Layer 4 of a small transformer language model trained on English Wikipedia (16 layers, counted from 0, width 128).
A neuron's activation on a vector x is squared ReLU(weights . x), where the dot is the dot product.

Input weights of the MLP neurons that the questions are about. A number n stands for n times 0.0033.
n36: 19 45 21 -20 -4 6 16 36 -14 26 -70 -31 -15 -14 -22 16 -22 -7 -19 -15 8 -1 17 0 -16 -6 3 -7 -12 40 -1 -3 -31 -28 24 -38 5 -13 -40 -7 19 45 -37 47 -19 -10 -18 3 -4 36 4 26 9 -7 -33 -31 -6 14 -14 23 21 -31 40 20 -11 0 2 29 41 -47 10 -14 -31 -14 -5 44 -20 27 36 17 13 -4 33 -49 16 16 -7 -4 35 8 59 -13 24 -8 42 -8 20 -30 -67 -2 7 11 16 -34 28 15 -21 26 21 12 -3 8 5 8 -36 -26 31 -39 -7 -34 22 -2 -3 -31 16 45 -65 -24
n95: 57 -3 -16 30 3 -19 -2 26 3 18 -37 22 55 -13 -29 -4 40 4 14 -1 -29 -69 38 4 -12 -32 -23 -13 41 -26 40 -46 -67 -38 16 -16 -11 0 -13 -44 -35 -6 22 29 -21 28 -33 9 42 51 28 45 40 44 -29 31 44 -4 -54 36 -26 -16 4 38 73 9 32 -17 -16 -40 -67 -17 -9 -25 -48 -13 -24 64 24 8 -16 -17 -32 -21 -36 2 55 7 11 27 17 33 7 0 14 23 -32 -13 -24 14 -17 20 -16 -53 48 -59 -35 -74 14 -1 -60 10 -23 19 61 -17 34 8 25 31 -17 -21 20 -74 2 24 -48 -17
n105: 33 -24 13 1 37 -16 -48 -43 -60 -25 -6 3 -35 -16 -26 9 -35 12 7 -15 22 30 14 -60 2 -12 -6 -62 81 -2 2 -11 6 -2 -8 -13 37 8 15 13 5 -9 22 16 -15 -32 -13 -9 -11 -10 -15 17 13 5 -59 8 -5 27 51 -23 -35 27 -25 50 -17 -14 23 -49 9 -7 10 -67 30 6 -59 -10 -17 -7 3 -2 -44 28 9 25 -1 -38 -2 14 -18 -32 39 -20 46 -31 42 -8 81 -11 0 36 14 -2 20 -32 45 -22 13 -19 3 3 -8 36 5 0 -1 48 49 -72 5 -9 7 -27 -19 -45 18 6 22 -42
n155: 65 -34 -19 3 -16 10 -7 37 -18 -23 13 -17 10 60 22 -27 -45 4 -16 -8 3 -5 -25 -9 -6 -31 44 -30 23 13 45 1 -26 36 -30 -40 41 -4 31 -10 53 -25 0 20 -51 -51 -33 57 50 -45 -51 -23 19 22 -46 -2 -20 20 0 36 -15 9 -13 20 31 40 -5 -42 -39 -11 -57 -37 14 -29 -59 10 -24 16 -1 7 -49 55 35 23 13 -20 24 -54 -6 -69 10 19 57 26 29 -17 10 -2 -11 17 2 -28 -38 -7 16 -32 10 -27 3 14 -26 38 0 22 -7 9 13 19 -20 -29 7 -17 -20 -16 15 13 -11 79
n182: -37 -20 6 6 -25 -26 -41 6 -48 -20 -31 -23 32 26 21 -3 -39 -64 -45 11 -22 -10 -75 -70 23 19 32 16 -14 -52 27 4 -4 7 39 -10 -30 -20 -2 -22 4 35 8 33 16 -62 -34 -13 8 -23 -22 12 23 -30 42 8 -7 43 41 -70 8 78 24 52 -4 0 27 -82 -5 8 -27 42 23 20 -23 45 40 13 8 -19 6 27 30 6 -2 15 -34 1 34 -23 -6 3 -27 -4 -11 22 29 2 49 28 14 -76 -1 -9 41 -5 4 6 45 26 -37 -4 -22 24 -12 -8 20 -31 14 47 0 6 1 8 19 1 -33 -15
n241: 8 18 57 -59 -32 15 -8 9 10 8 22 35 22 -1 -17 3 4 -10 -36 12 -22 -12 -17 2 14 -8 -16 -57 -34 -67 -55 2 39 -3 -3 -55 11 14 -5 -15 37 -13 -46 57 -44 6 -38 22 32 -17 -28 6 -21 1 -16 -18 -20 -28 -17 -2 19 55 45 21 10 17 32 4 16 -29 -42 6 -19 28 -2 44 28 14 10 -19 8 33 39 5 -10 36 -25 4 -4 -35 7 -15 15 33 13 -7 43 26 -9 14 -1 8 12 -48 -6 -22 -6 27 -7 -13 27 -6 -24 -28 -4 -29 6 -28 33 -19 43 -44 -40 3 33 20 -33 47
n287: 27 -4 3 1 -29 -8 -6 10 26 16 -50 1 -13 23 11 -36 -9 -12 27 -31 -44 3 -34 -74 -35 19 6 -3 -3 -9 18 -35 -10 -31 -48 -34 -14 9 79 -1 20 14 -6 59 38 -51 -43 15 6 37 -22 37 -14 -25 4 -2 15 24 11 2 15 58 1 42 -69 31 69 -30 1 -26 52 -71 40 -43 -28 8 -44 10 40 -62 -9 -10 70 -2 28 24 -23 -43 37 11 44 -20 24 -20 -14 -33 86 -8 -45 13 18 10 -19 20 -15 15 18 -25 -12 -35 23 1 -1 -13 39 40 27 15 4 6 18 10 28 -3 26 12 -11 -31
n438: -44 22 42 -18 -38 16 -10 19 -8 32 -61 4 32 -11 4 -22 -1 -58 21 -14 -21 -4 21 0 -13 -23 -12 46 -31 55 -32 -52 -14 -15 41 -23 -63 -49 -30 -60 -31 10 19 36 -44 20 -18 50 30 5 -18 17 57 -54 14 56 18 -5 -13 17 -45 25 -24 0 7 20 17 -25 1 -39 -7 -46 -66 19 -15 62 -40 13 6 48 1 26 -1 -32 -6 84 -19 -6 9 -8 35 22 -38 -31 25 7 -6 -73 28 -40 -11 -60 -18 -5 8 10 1 -50 21 59 -51 10 40 17 -53 -30 84 8 20 18 5 27 -7 28 46 76 -22 -44
n485: 4 -10 -1 71 -69 -29 12 4 36 15 -12 -16 -1 -42 4 16 6 -54 -37 26 -35 3 5 -7 70 1 -29 -8 39 -39 38 -25 -5 -37 70 -16 -3 5 6 10 -18 -1 -27 13 -2 -38 -24 44 32 46 -32 -30 8 79 -34 30 18 35 13 -45 -2 -40 39 50 -17 0 13 9 19 -35 14 -13 -7 -25 -16 -9 29 7 -26 9 -9 18 -14 3 -43 -29 12 13 13 -39 -13 -3 37 38 4 34 -31 2 -12 85 14 4 -17 -47 93 -3 16 -26 -5 11 -10 43 -30 19 -26 -8 28 4 4 -46 -25 18 -12 -2 -6 47 15 8

Each question shows a token from some text and the vector x that enters the MLP there. A number n stands for n times 0.065.

"ic": -6 -2 0 -3 -8 0 7 -2 15 5 0 7 6 -8 -8 5 -4 19 -1 15 -23 1 -4 11 -9 13 3 0 -25 9 3 -2 11 -4 12 15 -5 -14 2 3 -5 -6 0 3 -11 -1 12 -5 -14 13 -3 3 -7 8 -4 1 9 -1 -10 23 -4 18 -14 -20 2 -11 -6 -16 9 12 -4 6 1 0 21 -25 13 8 -4 4 2 -27 -34 -22 -3 10 3 14 -11 7 -39 -2 2 0 0 -1 -10 6 -2 -48 -19 10 11 1 -16 7 12 -22 -2 12 19 4 5 9 0 -1 2 15 3 -3 -7 7 25 -2 -6 7 20 -17
Which of these neurons fires most? n438

"pi": -2 3 13 -7 8 1 11 4 19 -2 -4 15 11 -2 -12 -14 0 -10 8 -4 13 3 -1 23 -3 6 1 7 -23 5 -4 25 -19 4 8 13 -10 -2 -3 6 -2 -2 -2 14 6 29 12 -3 11 -35 -6 5 -11 -8 17 -15 10 3 -3 -32 7 5 -4 15 9 -11 -4 4 -12 -4 -9 7 -5 1 34 11 3 10 -8 2 -1 -8 3 -32 1 4 7 -6 -12 13 -16 -4 -5 -27 -4 8 -6 -1 -8 -35 -22 9 0 12 -25 11 0 41 -11 11 -18 -17 3 -4 12 6 -1 1 -4 2 0 8 -5 20 5 -16 -12 -9
Which neuron fires most, and how strongly? n438, at about 0.38

"est": 7 3 2 -9 4 0 4 -16 25 -1 12 14 -2 -3 9 -6 2 5 -4 8 -18 -5 8 -3 -1 2 7 10 2 -2 16 5 -21 7 -4 -13 7 12 -14 20 -7 -8 0 17 -9 -12 18 -2 17 -6 -15 -17 -4 25 -10 -7 5 7 1 -8 -1 -12 11 41 3 -6 11 -3 -13 -4 19 -11 -8 6 17 -21 24 1 -2 2 2 3 -12 -12 -14 -9 -8 5 -9 -6 -47 -11 -6 12 -1 17 -10 5 12 -7 -18 -6 5 18 31 11 -15 -3 -16 8 -10 8 1 -8 -5 -8 -21 16 -5 -8 2 3 6 -5 2 9 -13 6
Which of these neurons fires most? n485

"ad": 0 3 -3 -3 8 1 7 -5 11 -11 0 11 -8 -11 -18 23 -5 2 -9 5 10 2 -4 -21 -8 3 -13 0 -5 14 -1 15 8 -16 3 11 -2 34 1 -8 15 -18 17 5 -16 -1 23 -20 -20 -4 2 0 -29 -5 0 16 8 3 8 14 -15 18 -6 0 7 -29 -4 -3 -27 -3 0 -9 20 3 -4 5 -8 0 -15 -9 -7 -4 -9 12 19 -6 -4 -3 -3 24 -21 0 8 -13 5 8 10 2 -3 1 -14 -1 2 28 -33 13 1 22 9 0 13 9 0 18 -5 1 -9 -6 1 12 7 -6 22 2 -7 9 7 -10
Which of these neurons fires most? n105

"ur": 9 3 1 5 -4 2 12 -1 4 15 -26 -7 -3 5 -6 0 4 1 4 -9 11 -16 -8 24 1 1 7 -2 -4 3 6 -8 -2 26 -14 -6 3 -19 -4 -11 5 19 0 -10 11 16 4 -2 -16 8 -5 13 -4 -15 -4 14 8 0 -3 10 -6 10 -16 -14 1 -16 -8 11 19 -1 -14 0 9 -13 24 -41 -14 9 2 12 16 -10 -9 -20 1 -7 -2 5 -6 10 -1 -1 3 -1 13 -1 -12 1 -4 -27 -28 1 -4 13 -26 12 16 7 -6 2 5 1 10 -5 20 16 -4 6 -4 9 -15 6 40 -14 4 -16 0 -19
Which of these neurons fires most? n95

" Co": 4 6 12 -6 -15 10 15 4 6 -10 0 -1 2 4 2 21 2 -16 -1 9 5 3 13 3 3 7 -3 -4 8 -5 4 15 -3 3 4 2 18 -1 31 -16 9 -16 -15 -2 10 -9 4 4 -30 7 1 -6 -22 0 -5 3 0 -7 -1 1 -1 5 -10 -31 1 -18 -17 -13 -23 -2 -2 0 -4 1 11 6 24 12 2 6 -10 2 -9 4 4 13 3 2 0 10 -35 -1 -4 -7 -1 -1 0 -12 -1 -18 -8 -2 3 -5 -41 -13 -26 8 13 13 13 6 0 -2 -6 -2 -23 -4 4 -17 2 1 6 7 4 7 8 0
Which of these neurons fires most? n241

"ban": 4 -5 -19 -1 3 0 -7 -6 10 0 30 15 14 2 -10 14 0 3 -12 11 -1 -4 -1 -3 -3 -8 -8 -4 -6 7 -12 -2 4 -2 2 28 -11 13 15 3 0 -23 1 -8 -21 -1 28 -1 17 1 13 -21 -3 -4 -2 -8 6 -2 -3 9 -5 18 -14 -12 1 16 1 1 -2 -1 -15 3 0 -15 23 -11 -3 -3 -13 20 -6 -9 -10 -8 -2 10 9 1 7 -17 -37 18 13 -8 -5 -19 -31 1 -6 0 -13 -5 4 -6 -3 11 -3 5 4 13 -2 12 1 6 2 -7 -6 -1 -12 17 0 9 27 -7 7 6 2 15
Which two neurons fire most, strongest first? n155, n95

"as": 6 -1 -5 -10 0 -1 -28 -3 6 -12 9 18 5 1 21 2 8 3 0 15 30 -7 -8 23 -1 2 -4 -4 0 11 8 14 -6 -7 -9 -15 -11 16 -4 9 -6 -12 -7 -14 -17 29 30 -3 6 -2 2 0 15 -18 2 -14 1 -3 -7 4 -5 4 -4 -1 18 -11 3 0 -14 -1 6 -17 1 12 -3 7 -27 -5 2 -13 16 7 -36 -7 -5 11 4 -2 -9 -1 -3 7 -7 -1 5 11 -12 9 0 -14 -9 10 4 -20 -5 -4 3 -17 1 0 0 6 -10 3 -3 1 -33 -12 14 15 12 -27 44 -18 16 8 -10 13
Which of these neurons fires most? n95

"ga": 4 0 10 -8 1 4 38 6 -4 -2 2 27 6 -18 -10 11 -7 -6 11 4 24 1 6 -5 -8 18 -16 -6 1 5 -7 16 -15 -5 8 -3 -4 5 8 -2 7 -31 -8 -10 33 -9 17 7 5 -14 2 -17 -14 -14 7 11 -2 8 -22 25 13 6 0 -4 1 -32 9 -7 6 -5 -18 -8 10 7 -4 -7 -5 -7 3 -2 -1 2 -15 -8 4 9 -19 -9 -4 -2 7 4 -2 -2 -2 2 -1 -3 -10 -12 -12 4 13 27 -23 22 -6 18 16 -4 -6 -12 -9 14 8 9 -12 2 -8 -10 17 -2 27 -2 1 3 -11 -23
Which two neurons fire most, strongest first? n287, n36

"do": 3 2 0 -9 0 1 9 5 14 7 10 6 -5 -24 5 -20 5 0 6 -8 -13 -6 24 15 10 -1 3 -1 -12 -4 3 23 8 6 -8 26 -7 2 1 -3 1 -3 -4 -29 -8 29 14 1 3 25 -9 -7 -28 -6 -9 13 -1 -4 -2 8 -2 29 8 -35 11 11 -25 -6 -1 -5 12 -11 -14 13 34 -15 7 -7 13 1 0 0 -12 -41 12 4 -5 4 2 0 -13 1 -7 2 -4 0 -20 2 -2 -4 -13 -6 10 0 -15 25 -5 12 -10 1 -8 -7 -10 -5 -4 -8 -8 -3 -2 -3 3 2 18 29 1 -8 -4 0
Which of these neurons fires most? n438

"le": -4 -5 -8 7 -27 0 7 18 12 7 25 -23 -6 -5 -8 16 10 -9 -19 6 -5 13 16 22 -9 -2 2 0 -1 2 6 29 28 -10 -1 10 -8 -7 2 12 -1 -12 13 -29 -18 2 5 8 0 0 -1 -16 1 7 -16 2 0 1 4 -1 2 -18 5 6 7 -30 -11 17 18 -12 20 1 2 -14 15 -15 3 -4 -2 5 7 16 5 8 -1 -7 5 -4 -1 -7 -8 8 6 -1 9 -15 -14 14 -4 -6 -24 11 -3 11 -20 11 1 3 16 -12 8 5 -6 -11 -14 -6 -14 -6 -4 -8 8 7 25 8 0 -15 3 -1
Which neuron fires most, and how strongly? n485, at about 1

"-": -8 5 4 4 4 4 -3 2 24 2 0 -2 8 2 10 17 -6 7 12 -14 2 2 -11 2 -2 39 -3 -1 18 -8 -7 -13 -6 -22 -3 6 22 -6 5 1 -7 21 11 1 17 -11 23 13 -3 3 -1 1 -2 -5 6 -3 -3 6 -1 1 -11 -4 3 -5 3 -2 -19 -14 -8 -6 -1 0 1 3 9 -6 6 -1 8 -3 14 -2 0 1 1 12 -2 -3 -1 -2 -22 2 7 -11 0 -15 5 3 -10 -40 -9 -2 -2 16 -11 11 -48 -13 -4 5 7 -14 -10 8 14 -1 -5 -10 -5 -3 -2 -18 1 1 -17 4 17 5
Which of these neurons fires most? n287

"ar": 7 1 -19 6 1 3 17 -3 5 -13 -13 21 5 -7 -7 -4 7 6 11 0 42 -7 -8 -8 7 10 -9 -8 -1 -3 2 -6 -21 -1 -7 14 -7 24 -1 -8 -5 5 11 -11 6 16 7 0 -13 7 0 9 -16 11 -2 9 -2 12 -3 -10 1 -10 2 16 12 -3 -18 3 26 1 -6 -7 11 -9 -5 -49 -12 -1 1 0 -12 0 -34 21 -2 -12 -11 -4 9 17 -30 5 15 4 6 -8 -19 5 -1 -24 12 -12 -8 -9 6 17 -6 -9 -1 -1 -3 29 -17 1 4 3 -17 -2 -10 -1 11 10 54 -8 -6 7 -7 2
Which two neurons fire most, strongest first? n95, n485